Layer 5 of a small transformer language model trained on English Wikipedia (13 layers, counted from 0, width 128).
A neuron adds its activation times its output weights to the MLP's output. To switch it off is to set its activation to zero at one token and run the rest of the model.

Output weights of the MLP neurons that the questions are about. A number n stands for n times 0.0032.
n0: 21 -3 -4 -31 34 -1 -7 1 -5 10 -10 7 12 -36 19 -12 24 13 -1 0 -45 2 -3 -14 -13 -4 -29 9 -11 -14 13 -19 18 -11 74 -30 -7 11 -21 14 9 -36 -16 4 37 10 22 -8 -3 -4 -15 -13 13 4 -36 -12 -4 42 -7 3 -15 27 30 -14 -9 -8 -19 -22 -17 -10 11 -1 -11 -5 14 -1 -34 7 -7 -4 -12 -10 -12 -26 13 -16 20 -1 -36 17 6 -43 -1 11 26 11 -37 11 3 7 -26 40 9 -1 -25 -12 14 46 3 -13 7 -55 18 13 -28 29 -7 24 -23 -10 50 10 45 15 -2 -29 60 17
n17: 8 -12 4 54 18 4 -16 64 -14 -24 -24 21 -9 -3 8 33 -7 -1 -24 -7 11 13 1 9 12 -23 38 -36 37 13 -1 24 -52 11 -30 5 17 6 -44 -29 56 -8 -4 -26 -16 29 11 18 27 -16 46 -42 -7 -19 -30 -2 -23 -33 -34 6 16 -26 6 -23 4 37 12 -8 21 33 -7 -27 31 -1 -33 -3 1 -12 14 -28 -4 -24 22 8 -6 16 16 -10 -19 0 -3 -28 32 22 9 -16 -20 -16 -22 -12 -25 1 11 6 -10 19 -12 35 1 23 -16 25 -53 49 13 12 -2 -24 24 -12 1 14 43 -17 -42 -13 8 0
n70: -11 23 -41 17 27 29 -9 -17 3 -12 -6 -17 13 32 32 -42 -17 34 1 -21 9 -12 17 -7 -14 3 -34 -38 -15 -26 23 13 -7 10 31 21 1 -24 7 6 -3 -3 -14 70 -18 13 33 -20 1 -11 -1 -8 -23 23 -6 -11 -23 -17 -39 -8 26 -11 -6 -16 5 30 -15 27 -5 28 33 -20 -15 -5 -23 9 23 46 35 15 -14 17 -8 -18 3 -12 44 -6 19 -5 -3 -5 -42 -55 3 -12 -13 -49 33 31 -6 0 11 -17 -42 24 42 -20 -16 12 1 -12 35 -8 -21 -18 -9 -6 26 1 -17 -32 17 -1 14 23 -7 58
n84: 22 -35 18 -33 17 -2 -29 -16 15 39 -30 15 -18 -17 9 41 32 -13 13 -27 -1 -25 26 2 -10 -47 20 1 -24 16 6 -18 19 -27 -10 -9 -6 36 -14 3 12 0 11 -32 11 1 12 -3 -10 15 27 5 19 6 38 27 -1 -66 6 9 1 3 28 25 -25 -26 -19 29 -5 11 -9 12 55 12 -18 -2 19 -35 3 25 -10 -5 -13 -9 -23 -16 -10 35 3 -1 -19 30 54 -6 -16 -22 3 -42 8 20 -4 -8 2 0 -33 -2 18 -9 23 -9 21 20 -40 -44 -34 -19 48 -17 -8 21 -39 -11 35 11 10 21 -24 -7
n96: 4 -1 0 12 -10 39 47 -1 32 -22 19 7 -23 7 37 11 21 -44 -3 22 19 59 -6 11 -24 -3 -9 10 -38 -20 -9 -10 -22 13 -25 -2 50 24 14 -7 -2 -4 6 -19 16 -44 8 14 -22 2 -11 8 -18 16 -41 5 16 -30 9 15 -21 -29 9 17 -31 13 -6 16 19 -25 2 -13 7 32 31 7 -2 -31 13 29 37 1 -18 0 -26 5 9 15 15 7 -11 -23 -29 1 -1 26 11 -39 36 -15 -47 15 27 -61 24 -18 75 -17 -12 27 -8 -33 -10 44 -1 -21 -10 13 0 16 -14 -37 25 -13 -30 -39 4 -41
n97: 2 5 -37 11 -21 1 33 1 49 -46 14 37 19 18 -47 -37 -4 0 24 -27 6 -33 -33 -21 -30 12 18 20 -36 -5 20 -29 -31 28 -54 10 26 2 94 -34 2 -23 23 25 -14 26 4 31 -27 -55 18 9 24 -12 -5 36 14 6 -9 -4 -9 -6 15 16 33 1 -16 6 -7 -1 6 17 25 -10 25 -5 -25 -10 6 26 -6 -22 -6 -26 -52 -19 -29 5 13 22 21 20 20 8 25 20 7 15 -8 -8 -14 -1 18 -23 7 17 10 -15 -32 -2 -25 -41 -5 -2 29 -34 0 10 14 -3 25 20 -14 13 15 -23 -29 5
n142: -17 -23 15 35 -6 17 12 3 14 27 15 -14 -17 3 -7 -34 41 23 49 -7 24 15 0 23 -20 1 4 3 4 20 -21 39 -15 -10 16 28 -49 2 -20 -3 -29 -22 -39 -32 79 2 10 -4 -12 28 -39 1 11 10 13 17 -42 40 15 -6 -24 2 -20 24 4 -22 -32 4 1 -21 -5 12 -49 -31 20 -41 18 -7 -36 -23 -11 11 -13 -7 3 42 26 7 -6 24 15 24 26 -24 12 -6 25 -13 5 -4 -36 -1 8 8 -3 31 -7 6 -7 26 -47 -12 -4 8 -22 -34 15 12 30 18 -27 -15 -4 -9 17 -13 0 -14
n151: 8 -21 -7 -35 62 6 1 -30 -1 2 30 19 8 4 -40 -32 1 8 3 6 -11 -16 14 -5 -10 -22 -32 -13 -11 13 31 -51 41 38 1 12 1 11 14 -3 4 -30 12 13 -25 -7 -24 7 31 9 -18 -37 -40 1 19 -9 9 10 15 -7 -34 9 -14 1 -16 -7 5 4 19 18 12 -3 -25 -13 -3 -6 41 -23 15 11 -12 -51 35 0 -11 26 24 -5 3 19 -14 -8 -1 13 -1 5 4 12 47 22 73 -5 -55 -1 -21 -12 18 -1 19 -38 24 -3 25 -29 -4 9 3 -35 3 40 -29 -8 30 -5 -6 8 2 -8
n167: 2 15 26 38 16 -12 34 -33 -23 2 13 38 -29 -9 20 14 0 -12 -4 10 13 -7 -2 35 1 17 -20 -25 6 -31 -3 11 1 0 -7 -19 44 -27 14 6 -15 -23 -9 -16 29 10 19 -35 -1 16 25 -28 -34 -12 3 -1 -31 6 -5 -7 13 8 10 -2 -10 17 -1 -29 1 -12 14 -12 -31 -9 47 13 -26 11 18 5 -20 29 -5 -32 -21 20 9 39 -17 3 -12 13 -5 -25 -14 40 51 11 35 24 18 -4 -17 -21 2 6 -37 -16 30 -25 9 -32 10 1 -48 12 22 -13 -21 4 -9 -6 -13 -14 15 -9 -15 14
n213: -28 -22 38 31 -37 -23 -27 7 7 -26 -35 -20 -26 29 -27 7 20 13 39 -9 18 37 -3 14 -18 -30 11 -7 16 -6 -43 11 10 -1 -20 -24 28 -13 2 4 -1 -21 -33 -25 -9 14 26 -38 -14 7 19 -1 15 -15 4 19 -1 21 37 40 -39 -13 -7 -12 -37 -4 12 50 9 15 2 -8 -6 -17 45 11 -6 -35 32 -11 1 21 9 4 26 11 -13 -12 28 -11 28 -2 37 15 11 -35 -22 -8 -17 18 46 -18 18 28 3 6 27 -40 -41 -4 -21 60 -12 25 -5 9 49 15 -28 9 -40 -15 -18 -34 5 13 -2 -25
n247: 14 -11 -17 -28 15 -48 -19 6 19 14 4 -12 24 -3 16 -23 -43 -15 23 11 12 2 -35 -22 22 21 -15 30 -13 -13 -39 7 -53 11 26 7 -10 16 0 29 -15 -3 0 -12 -27 17 -1 -5 23 41 -14 24 18 4 -36 29 -25 -14 48 -6 31 44 19 -15 -16 40 -1 -14 1 8 -8 1 -50 37 21 -51 27 22 -25 -12 -41 32 16 12 -15 -34 61 -9 -9 1 -57 -22 9 -1 -3 -17 -43 7 -5 14 15 19 -2 3 -35 -32 5 42 4 21 -15 7 -7 -42 -19 7 50 -36 -15 48 2 9 21 9 -3 14 14 -5
n253: -11 23 -6 29 -26 -25 -2 6 -13 -15 19 -49 -20 39 -29 -36 9 -32 -43 18 18 38 -30 26 6 14 12 -52 38 -15 -11 24 32 8 -33 -1 -2 -21 -4 1 12 -19 1 19 17 26 10 3 4 10 -34 -15 2 -7 -13 -30 -38 -15 4 -17 -31 -31 -47 -9 -4 21 8 15 -1 0 36 3 -7 39 -11 11 40 8 15 10 -35 6 -32 54 12 -13 23 35 12 -4 36 22 -17 44 -33 -3 -1 -5 40 -15 -12 -28 36 8 29 2 -4 -74 -1 34 36 7 -28 0 40 -28 2 -2 -18 23 -16 7 9 -20 7 -7 3 13
n258: -3 -29 -14 -8 5 21 -22 -34 9 -20 -3 -10 11 -1 22 23 -10 -20 12 9 4 27 4 -22 -27 49 -27 17 -24 -31 -16 -48 -37 1 5 1 -51 -11 -7 -19 -40 11 29 40 28 17 26 -13 -28 8 -30 3 -10 -12 -49 25 21 -2 13 28 11 -15 44 16 -36 47 -6 23 -46 -2 -3 -31 -5 12 -45 -12 -2 24 23 19 -17 24 -50 17 -4 4 16 -8 38 18 12 -9 0 -19 44 -36 -9 -17 26 27 -9 6 28 5 -11 6 1 8 -14 17 35 11 -28 -27 20 4 9 -10 16 35 4 -11 -6 -12 18 10 5 17
n291: -8 -24 -10 -27 1 -52 34 -26 30 -2 2 27 7 55 6 -15 -27 -19 13 -15 -24 12 13 -4 -5 47 7 -1 -1 12 1 -23 -6 41 15 7 14 -47 24 28 20 9 18 29 -40 -16 13 -15 -7 -8 -15 6 -17 -7 35 7 -28 24 -22 13 -16 4 -10 2 15 -37 26 -46 12 35 17 -29 -23 -22 -34 -33 -5 -2 0 48 31 -39 -26 17 -12 31 -15 -14 -4 44 6 16 37 -90 -15 -8 10 3 -11 3 37 -1 -9 16 8 -18 -45 48 -9 7 18 -3 4 -3 15 11 14 -11 14 -52 6 14 -8 31 14 -13 -14 3
n352: -25 -9 -2 6 -3 -9 3 10 -2 -12 -12 5 19 -2 32 -26 -20 17 -21 -50 -21 7 -10 11 -1 -7 20 10 8 10 -4 8 -35 8 3 10 -2 17 -6 35 -6 11 3 18 -25 4 -14 2 -1 17 -1 -5 11 15 19 19 19 16 6 -13 59 34 -2 -15 14 -12 -24 -20 23 46 1 18 -4 -1 -50 22 22 -8 -19 -22 4 -35 -11 0 3 28 -8 17 -28 -10 -6 23 2 20 -9 0 -3 -30 -17 11 -8 7 -6 6 8 10 -33 -1 21 25 -37 22 15 -41 -17 -15 -38 17 -36 -6 -25 -31 16 23 -1 33 -3 23
n357: -37 7 27 -24 -38 -19 -36 6 -6 10 14 -4 -18 -13 31 29 -11 -17 -1 35 -19 28 -1 -12 -43 32 -47 -8 -1 -19 2 22 4 19 34 -2 1 -37 -13 -1 -29 12 14 29 12 -15 19 -23 -49 -37 -11 5 -15 32 -6 -1 35 30 -27 8 1 -48 5 -42 -17 4 8 33 -17 6 -3 23 50 33 2 49 9 13 31 11 17 3 12 18 28 1 -13 -15 -11 21 5 31 40 -11 18 -19 15 9 -41 -4 -47 -20 11 22 -11 6 48 14 -17 11 -3 13 -5 -8 13 -39 -13 17 -13 -68 -5 3 8 -8 -9 -10 1 -18

Each question names a token from some text and the token that comes next. It shows the activations a of the neurons there, in the order above. A number n stands for n times 0.018.

Then comes g, the gradient of the next token's log-probability with respect to the MLP's output, scaled to length 1. A neuron's effect is roughly proportional to its activation times (output weights . g). A number n stands for n times 0.0036.

" ", then "bor"
a: -7 -2 -8 -8 -4 -9 -9 -7 -3 -2 -7 -9 -9 -9 -9 -4
g: -25 23 -7 -44 -18 4 -28 -12 20 36 41 -20 -1 -19 4 -42 -5 16 7 -30 26 -15 5 -2 21 15 26 0 30 -5 -60 -8 -33 6 34 13 0 4 -2 -30 9 43 -24 -10 4 -5 -20 2 -15 -29 -7 -5 -24 -34 4 5 12 -15 17 -40 44 42 21 1 -15 33 17 -2 -44 -17 14 47 -50 -13 12 24 -16 65 -51 13 -19 16 -3 -8 11 -19 7 40 -27 -14 29 -42 -38 -6 11 -19 -21 37 36 21 38 30 -6 -19 -15 -15 29 -44 17 10 -38 -15 -33 23 23 38 0 -14 3 -7 6 -1 28 27 5 -6 1 26
Which neuron, switched off, raises the next token's probability most? n247

")", then " established"
a: -9 -6 -2 -3 -9 -5 23 -9 -9 -9 -1 11 -9 -5 -9 -2
g: 6 5 25 12 -20 -50 22 31 -2 -4 -3 -52 -13 31 -10 22 -5 35 -38 -26 -23 -26 13 1 -21 39 -22 49 34 10 -21 23 -9 -32 12 43 6 -24 1 -6 -7 6 -12 14 37 -28 -30 0 -4 4 -21 4 14 15 33 31 31 -12 -35 -38 38 -2 21 47 10 -10 5 -7 26 8 -23 45 -12 -1 -8 -7 -31 20 6 18 -12 10 32 8 8 -62 0 27 -53 -20 9 29 -7 0 -66 28 -20 36 -2 15 22 31 12 16 8 1 -13 19 -32 -40 2 33 -10 -15 -6 -7 -14 -46 -36 30 -39 -7 1 19 18 -7 -14 -36
Which two neurons, each switched off alone, lower its probability most, in order? n96, n258

" the", then " f"
a: -8 -8 -9 -9 -9 15 -7 -9 -9 -1 51 -6 -9 -2 -2 -2
g: -10 5 46 8 28 4 34 -55 -35 -12 -12 7 9 7 -10 -19 -35 14 -18 -7 -7 -11 13 -4 -6 24 -28 26 19 29 26 25 -20 -42 -13 -9 17 21 -5 12 17 0 -12 -39 3 -12 19 -15 -6 61 -22 -9 8 31 27 -2 -4 -18 -22 -8 5 2 7 20 -19 47 28 -50 21 16 -34 -34 -2 -2 4 -22 20 47 47 10 -1 -12 -46 9 -37 1 3 1 -22 3 -29 -1 17 -22 51 -18 -49 6 -6 41 -12 16 21 -18 10 19 21 53 -6 -11 28 13 -28 -11 2 -54 -9 -69 -34 -8 20 -14 -3 18 38 29 -32 14
Which neuron, switched off, lowers the next token's probability most? n247

"s", then " three"
a: -9 -6 -8 -9 -5 -7 -8 -9 1 -6 6 -6 -5 -2 -4 -7
g: 22 9 -42 7 0 -19 6 15 -22 13 8 -4 40 -49 42 26 4 20 44 -21 -28 -4 -27 53 -33 -30 -13 -3 10 -16 -4 19 -29 13 16 35 12 19 -27 3 6 11 1 20 2 7 -6 9 29 -21 26 -34 -9 32 -9 56 26 -5 -10 -17 33 18 -15 37 -8 23 -19 -2 -43 9 3 -54 11 -10 2 -37 14 30 -24 26 13 -22 -17 -16 5 14 23 -16 -5 27 -24 15 -25 -31 -2 -5 -4 16 38 54 4 -75 -24 22 -10 7 26 1 -30 16 -5 -20 14 -66 -36 43 17 27 -4 -8 -12 -13 -7 -19 -17 18 -24 -38
Which two neurons, each switched off alone, lower its probability most, in order? n253, n247

" a", then " game"
a: -9 -4 -8 18 -7 -5 -9 -9 -9 -8 18 17 -9 -9 -2 -2
g: -16 -5 32 4 -13 48 -34 -17 -28 -8 -2 26 -18 -38 -32 -19 40 -38 24 -6 19 12 62 33 24 -16 39 -64 3 8 -49 -3 26 7 -33 5 -26 -14 -8 35 -21 -12 5 -7 -36 -21 24 24 -17 -20 -7 8 -14 -24 31 -11 -19 -12 10 -1 4 -4 14 -31 26 -21 8 -10 27 22 -6 -53 41 30 -17 6 30 -18 26 9 -29 6 -4 21 39 -20 3 25 20 11 -5 -15 44 1 4 0 27 -32 -65 11 23 -7 -25 -18 33 -29 37 -19 -19 33 3 -5 -1 -3 -35 13 26 32 24 -12 8 16 20 -48 11 -12 -19 11
Which two neurons, each switched off alone, lower its probability most, in order? n84, n253

" re", then "ta"
a: -4 -9 -9 -7 -9 -9 -5 -4 -2 -8 -7 -9 -7 -9 -7 -8
g: 24 -10 13 9 -31 1 6 -32 -35 -55 -11 -17 -2 -40 -7 18 8 11 21 11 8 32 -8 -39 -45 -6 -27 18 4 30 47 23 6 58 6 7 28 -32 25 7 -2 22 38 -29 14 -44 -8 4 -9 19 -4 -16 -3 -2 7 12 18 -1 10 -43 -19 -48 -3 -25 32 14 -5 19 1 12 23 -17 -40 29 25 -29 11 41 42 -18 -23 -25 20 -10 10 41 0 23 2 27 -6 25 -38 -55 18 57 -47 15 -11 -7 -41 28 17 1 -29 22 -41 23 -32 26 5 12 -17 -6 8 3 -14 -21 -33 6 40 -22 0 11 -7 21 -25 -6
Which neuron, switched off, lowers the next token's probability most? n84

"b", then "b"
a: -9 -2 -5 1 19 -2 -6 -9 -9 16 -7 -1 -8 -8 -2 -3
g: 7 23 39 39 -37 4 -8 22 4 -5 2 -8 -2 -15 46 -16 27 15 20 4 -27 -29 43 -9 -22 -9 19 3 6 16 34 -13 -55 -24 6 -24 -1 19 -34 64 -8 -2 10 3 -20 -52 -18 -10 4 -26 16 88 15 -21 11 -27 2 26 -38 36 -13 -38 -10 23 35 -20 -1 -27 7 10 -40 14 22 6 5 -38 15 31 11 16 9 -57 -38 19 2 -33 44 -18 25 12 -5 3 -5 -10 -32 -34 -52 -2 -4 4 -3 20 -10 -50 -26 10 11 17 -15 49 -21 21 -26 5 12 -9 -13 -2 2 6 1 18 13 12 3 3 9 16
Which two neurons, each switched off alone, lower its probability most, in order? n167, n151

" was", then " "
a: -9 -3 22 -9 -5 -7 -9 25 -2 -8 -9 65 -8 -9 -1 -9
g: -7 -4 29 13 87 15 -12 -13 43 20 -9 5 -20 -50 35 2 -11 38 -31 37 11 -14 22 4 -23 -45 -21 3 0 5 75 11 -13 -8 39 3 -53 21 -16 17 -10 17 -3 27 -4 -2 34 -45 -15 -34 0 19 -27 9 4 -9 10 -5 -32 -12 -4 15 -3 -44 -33 -25 14 -7 25 -12 -18 -51 2 32 -23 18 -3 8 24 -4 8 -9 -30 -16 8 5 25 2 9 -48 9 -5 57 -4 -32 1 -3 12 16 -47 -8 -1 -6 15 17 -40 24 2 9 13 20 18 15 -24 33 36 -49 -20 -8 -13 -6 1 -31 -1 0 19 -16 25
Which neuron, switched off, lowers the next token's probability most? n70

"at", then "s"
a: -9 -5 -9 -5 -9 0 -7 -4 -5 -8 -9 -6 -1 -1 -8 -6
g: -41 -4 31 43 12 -20 -40 34 -6 -9 -1 33 16 20 25 -40 41 26 8 26 -30 16 -17 9 -2 -8 8 33 -18 38 -7 -58 3 10 21 2 5 -8 35 22 -36 -37 -23 -14 1 16 0 19 0 -14 5 30 3 9 -17 -75 -31 25 35 30 -53 -7 15 -12 -26 22 18 -16 -18 -38 27 -15 -29 7 28 -16 21 -16 26 5 33 -42 -1 -4 -29 19 33 -9 -37 9 -1 0 10 68 -16 -39 -13 -4 -18 -4 10 34 7 -31 -29 -24 -30 1 -3 8 12 -40 14 8 -20 36 32 27 -17 -13 -24 -14 -1 -5 20 23 13 -3
Which neuron, switched off, raises the next token's probability most? n0

";", then " Green"
a: -9 -9 -6 -7 -9 -5 -7 -9 -9 -8 0 -6 -5 -8 -8 -5
g: -43 -14 -7 31 15 35 -27 14 -25 17 11 -4 27 -19 -37 -4 3 -16 12 -11 71 -9 17 -24 -29 -21 52 14 26 -23 -25 -27 -21 5 -5 1 -23 30 11 -18 -7 3 -3 -21 -32 -7 54 -5 -44 13 0 9 -1 1 7 35 -3 -9 -4 -36 49 20 -3 32 -1 22 -14 21 41 49 -56 12 28 -5 -38 21 -17 19 11 7 0 -5 16 -21 10 36 -23 8 -33 -50 14 -9 8 15 8 29 14 41 4 -2 -1 44 -2 -14 -44 -17 12 -16 22 -3 -24 -49 -41 -5 -28 26 -18 -6 -52 -7 11 -15 39 -1 21 20 -20 2
Which neuron, switched off, raises the next token's probability most? n352

"amp", then "a"
a: -6 11 -9 -4 -5 -2 -8 -4 -4 -9 -1 -9 -7 -9 -3 15
g: -61 0 -17 -8 -17 14 -4 7 18 -3 20 -42 -19 -13 13 21 -4 16 2 11 -6 -17 -24 23 8 -34 -15 -8 23 -24 -6 2 5 -54 33 -18 11 12 -33 3 18 8 33 -34 4 -13 22 15 11 -52 -15 -12 11 28 25 13 21 0 -50 41 34 19 30 2 -1 -82 16 37 -9 -51 -15 27 46 -2 27 29 9 -16 -54 -20 24 28 36 22 0 -5 -52 -11 -13 10 -31 -14 -21 -38 5 -4 4 -4 37 -16 15 6 24 -29 49 -19 11 -13 29 -34 5 -12 0 24 21 29 21 -10 -12 5 -27 -9 12 -24 5 12 10 42
Which neuron, switched off, raises the next token's probability most? n17

"y", then " list"
a: -3 -6 -7 -4 -8 3 -3 70 -9 -6 1 19 -4 0 -9 -8
g: 9 8 -5 26 21 -13 6 43 50 4 3 -16 -22 -4 25 -17 11 -41 5 -14 -19 40 -42 14 -1 10 29 -33 27 -30 -12 5 23 30 54 0 -18 1 29 8 19 7 15 10 -48 15 -19 43 -33 13 23 -7 -6 -19 8 -36 -16 -37 13 61 10 44 -21 -7 -8 -14 -7 -9 -33 -4 42 35 30 -45 36 17 7 -39 30 13 20 -27 24 -26 -13 21 1 18 -1 -12 8 -25 -43 -7 -28 -5 -51 -11 -7 9 -4 13 14 -51 -10 6 -25 -30 43 -22 20 -42 25 10 -17 -46 -15 24 -1 -11 -30 7 24 -1 15 10 -1 -31
Which neuron, switched off, lowers the next token's probability most? n151

"r", then "ke"
a: -8 -6 -3 -9 -6 0 -3 -2 16 0 -9 0 3 -2 -8 -9
g: -38 -32 7 44 2 -6 9 35 20 7 20 -40 -47 -10 32 0 6 -36 -3 -15 59 6 -9 2 0 19 4 20 12 -16 45 21 31 -15 15 3 22 -9 -31 9 45 -10 29 -7 4 -13 -10 28 -15 -15 -6 42 22 6 8 25 21 46 12 34 -16 0 -7 -4 -51 -12 -12 -19 -8 23 -41 0 -19 -40 23 32 1 -3 -18 29 -23 13 -23 17 -19 18 -34 3 21 15 18 -26 -38 11 -43 -1 -12 -12 18 -72 -9 26 -8 -38 -10 -8 5 -10 3 24 -16 -66 -22 23 0 -10 27 -33 50 -15 14 34 19 -15 -24 -16 -29 21
Which neuron, switched off, raises the next token's probability most? n96

" by", then " de"
a: -8 0 -9 -9 -6 -7 -5 -7 -6 0 -7 13 -7 -6 -3 -5
g: 0 -2 17 -22 11 33 24 1 32 31 9 -46 -19 25 -4 -3 -6 32 0 16 25 -26 25 14 -39 24 -62 30 -24 12 -7 -25 37 -30 51 4 -5 1 -26 -14 -52 11 22 -17 8 1 37 -4 -4 -10 -50 18 4 23 8 13 -5 -18 -40 7 28 31 -7 -25 -19 -11 -22 53 1 2 -47 -2 -14 -21 1 17 -9 -40 2 33 4 -10 -3 -33 -76 -10 14 -1 -38 10 16 -19 14 24 11 14 7 20 24 -6 11 -6 -36 0 33 -3 -26 30 21 -15 -31 41 1 -20 -8 17 21 -22 25 -5 -20 0 10 -41 -22 11 5 71
Which neuron, switched off, raises the next token's probability most? n253

" I", then "m"
a: -4 -9 -8 -8 -9 -3 -7 -9 -7 -5 -3 -4 -6 -4 -9 0
g: -25 -41 33 -11 26 10 48 -31 30 20 3 -43 -13 -30 16 -9 -33 -6 15 -16 -42 11 -29 -6 40 44 -11 42 36 35 -47 -30 -41 -28 -4 12 -12 27 -29 -10 13 4 -46 -3 -12 -2 -5 -3 -11 -21 -16 10 38 -22 20 16 -3 32 16 29 -16 -15 1 23 -18 -40 28 35 -8 1 -4 42 42 -2 -9 -8 -16 -21 -36 11 40 27 27 13 16 2 -16 39 19 1 -11 -37 -23 -13 -22 14 -31 32 -10 25 0 28 -1 -21 -11 -26 36 -1 20 13 3 29 -6 -8 -18 -49 -10 -29 30 -13 1 -41 48 0 -11 9 -21 28
Which neuron, switched off, lowers the next token's probability most? n167

"s", then " w"
a: -6 -8 -8 -8 -3 -8 -9 -4 -9 -6 -9 -7 -6 -1 -1 -8
g: 16 25 11 29 40 -10 -1 21 -10 13 -18 -39 9 27 -25 -21 12 16 -45 -39 -15 -55 17 18 -21 -24 9 -36 10 12 -23 32 -22 13 47 -25 -1 8 -9 -12 -22 0 -47 -20 6 -48 2 10 -27 9 19 -4 20 -18 55 18 23 -42 -20 9 10 -22 22 42 -29 7 12 -24 30 -20 -2 9 62 -28 30 -4 -20 -12 8 -45 17 -27 31 12 -23 20 21 28 5 -42 20 -5 27 -17 -53 17 -22 -3 -10 36 -14 -11 1 43 2 -31 23 25 -33 18 6 2 10 -31 6 7 -12 -15 13 -3 -3 -41 50 18 -10 14 32 16
Which neuron, switched off, lowers the next token's probability most? n258

" bi", then "g"
a: -7 -6 -9 -9 0 -4 15 -9 -5 -4 -1 -7 -2 -9 -8 -5
g: -11 37 33 1 60 -28 11 -21 -28 -4 1 5 -46 -21 57 -21 -33 -42 7 -42 7 -34 18 -37 23 -32 -35 37 -19 22 -1 -2 3 10 40 -18 -11 18 -31 3 -3 -18 13 -35 -30 29 -10 6 6 -21 -23 8 3 23 1 -9 2 -32 43 -24 -28 -5 6 41 -21 -44 -46 -30 29 9 15 30 24 -45 36 1 44 -14 5 16 41 11 -2 -31 1 -3 9 -5 21 8 0 26 4 -6 -11 28 -26 -22 -42 -12 -28 -20 -27 50 -8 12 25 -4 7 12 13 16 -9 12 -43 21 31 35 6 -1 36 -3 4 29 23 11 -1 -16
Which neuron, switched off, lowers the next token's probability most? n253

" race", then " was"
a: 4 -4 -8 -9 -2 -9 22 -9 -4 -9 0 -9 3 -6 -4 -5
g: -10 22 -21 -15 -36 -19 14 18 -33 -4 2 46 12 -40 15 -1 19 -3 40 -15 7 -22 -22 -7 4 -24 -15 2 7 0 -23 -14 6 21 -21 11 -25 21 -10 13 -32 26 -36 4 -11 -35 4 -28 43 -8 -8 -11 -29 28 19 26 -3 26 11 14 -19 27 32 51 63 8 -27 -3 33 2 26 -11 8 -21 -8 -36 3 -19 -10 26 12 34 3 -14 -8 -19 -50 23 6 4 37 -22 -51 -19 -16 26 16 3 -20 -4 -46 25 -8 -3 4 30 -3 -27 -59 29 19 44 -4 -5 4 -89 1 4 -19 20 38 21 18 -8 -3 7 49 -6
Which neuron, switched off, lowers the next token's probability most? n142

"an", then "ed"
a: -1 -8 -1 -3 -4 -1 -3 -9 -9 -8 -9 -9 -8 -9 -7 -9
g: 53 -2 -14 22 -45 19 -28 16 34 -8 17 24 50 -26 45 -10 11 -22 4 42 -2 -25 -12 13 30 -13 -32 33 3 -3 12 -36 2 -29 -19 -10 -29 -23 -13 14 9 -25 -29 50 15 17 -23 -11 -20 -7 18 -23 -6 31 -53 14 -22 -38 27 46 -1 -4 -5 39 -5 25 -30 2 40 -7 -1 27 23 -9 8 -23 0 -12 27 -11 16 -12 8 -5 -52 11 19 24 -13 8 -7 -17 -11 55 -44 -31 13 31 0 13 -33 7 -7 -21 39 -4 -27 -15 -63 1 10 24 23 -25 -4 -17 54 -44 8 -14 -15 -3 -8 -8 6 -5 15 24
Which two neurons, each switched off alone, lower its probability most, in order? n291, n357

" from", then " Thomas"
a: -9 -9 -9 -9 -4 -4 -8 -7 -7 -4 -8 -8 -8 -6 -1 -9
g: 30 -30 -14 34 4 9 -31 -16 2 -17 38 -2 22 -9 17 -40 -29 -10 7 -35 -67 -15 -26 -12 -24 37 -18 12 -29 55 6 -13 22 23 -18 19 -5 -38 2 -44 -33 21 15 55 -5 28 -33 9 27 -6 -14 4 -26 16 -9 14 -20 46 3 9 2 -10 5 -2 56 3 51 0 -27 -18 -5 -26 -27 -2 14 -24 -35 25 21 -30 15 -8 22 -29 -20 23 28 -2 27 -17 -23 47 -12 15 -9 33 17 -12 48 4 -13 -2 -1 22 28 -28 -21 5 -16 -21 18 23 -27 19 41 10 -25 41 -5 -25 21 0 0 29 -22 -11 -11 -43
Which neuron, switched off, lowers the next token's probability most? n84

" (", then "al"
a: -7 -9 -7 -9 -9 -7 -9 -6 -6 -9 -6 37 -7 -8 -3 -6
g: 38 -50 -11 -17 -22 -3 24 -28 -28 17 -20 25 -24 -8 5 34 -34 11 9 -5 60 -7 19 -3 13 2 37 9 0 -23 5 29 -8 26 -5 40 84 -13 36 2 37 -17 -47 -11 -26 -35 -21 -2 25 -3 7 2 11 24 5 31 46 -38 35 -15 -12 -13 -35 -14 28 -57 -14 -1 -25 24 -37 -26 -11 -23 11 -10 -4 5 -21 6 41 -36 8 -41 50 -21 2 26 -3 -16 -4 -23 -13 11 18 -26 -8 16 -3 13 38 -13 -5 -19 -3 -18 23 -22 -21 19 33 25 28 -2 -23 -15 -7 -47 2 1 9 40 9 -15 3 -12 22 -14
Which neuron, switched off, raises the next token's probability most? n253

"ex", then "is"
a: -3 -9 13 -3 -2 -2 -3 -7 -8 -7 -8 0 -9 -3 50 0
g: 3 -31 -37 27 4 -15 -24 -15 24 -54 15 28 -13 32 21 20 -23 -58 -1 -11 2 -11 6 8 13 36 9 -6 39 32 -21 -9 -11 -11 7 55 -11 10 -7 -49 -28 -23 -19 28 -5 -6 30 -3 2 -9 -48 39 29 -37 25 -10 15 -5 -19 -15 43 30 -28 -8 11 25 -27 -6 -28 15 11 10 53 26 23 20 35 1 -17 -11 2 15 17 11 -18 30 -15 0 -56 24 -29 5 -11 32 43 31 28 14 -13 2 -45 10 -27 -25 43 -9 -1 -51 8 23 -6 12 -23 -27 -41 -10 -4 -40 -23 -19 22 13 3 -25 -1 23 8 7
Which neuron, switched off, lowers the next token's probability most? n352

"y", then " to"
a: -6 -5 1 -9 -4 14 -6 89 -9 -4 4 18 -4 0 -8 -6
g: 1 2 -42 10 50 17 3 -51 -14 -11 -15 -16 -5 -11 -24 -3 -43 25 16 0 -19 -24 -19 -30 21 22 -1 35 20 -13 10 -17 -49 8 -32 20 40 28 -22 -22 0 -28 43 29 19 12 1 -38 4 26 -47 -23 -41 31 -1 20 5 18 14 -22 6 -13 29 21 36 -19 3 30 51 13 -20 -26 -14 6 -35 -13 60 7 17 6 -3 35 11 45 -1 -4 20 -1 -51 -37 27 -2 -15 43 12 1 15 -20 -28 -24 -5 37 23 -12 -16 6 13 -16 -17 2 22 22 1 9 7 -37 -9 -1 11 32 -7 -40 -14 -50 17 -1 -41 25
Which neuron, switched off, lowers the next token's probability most? n151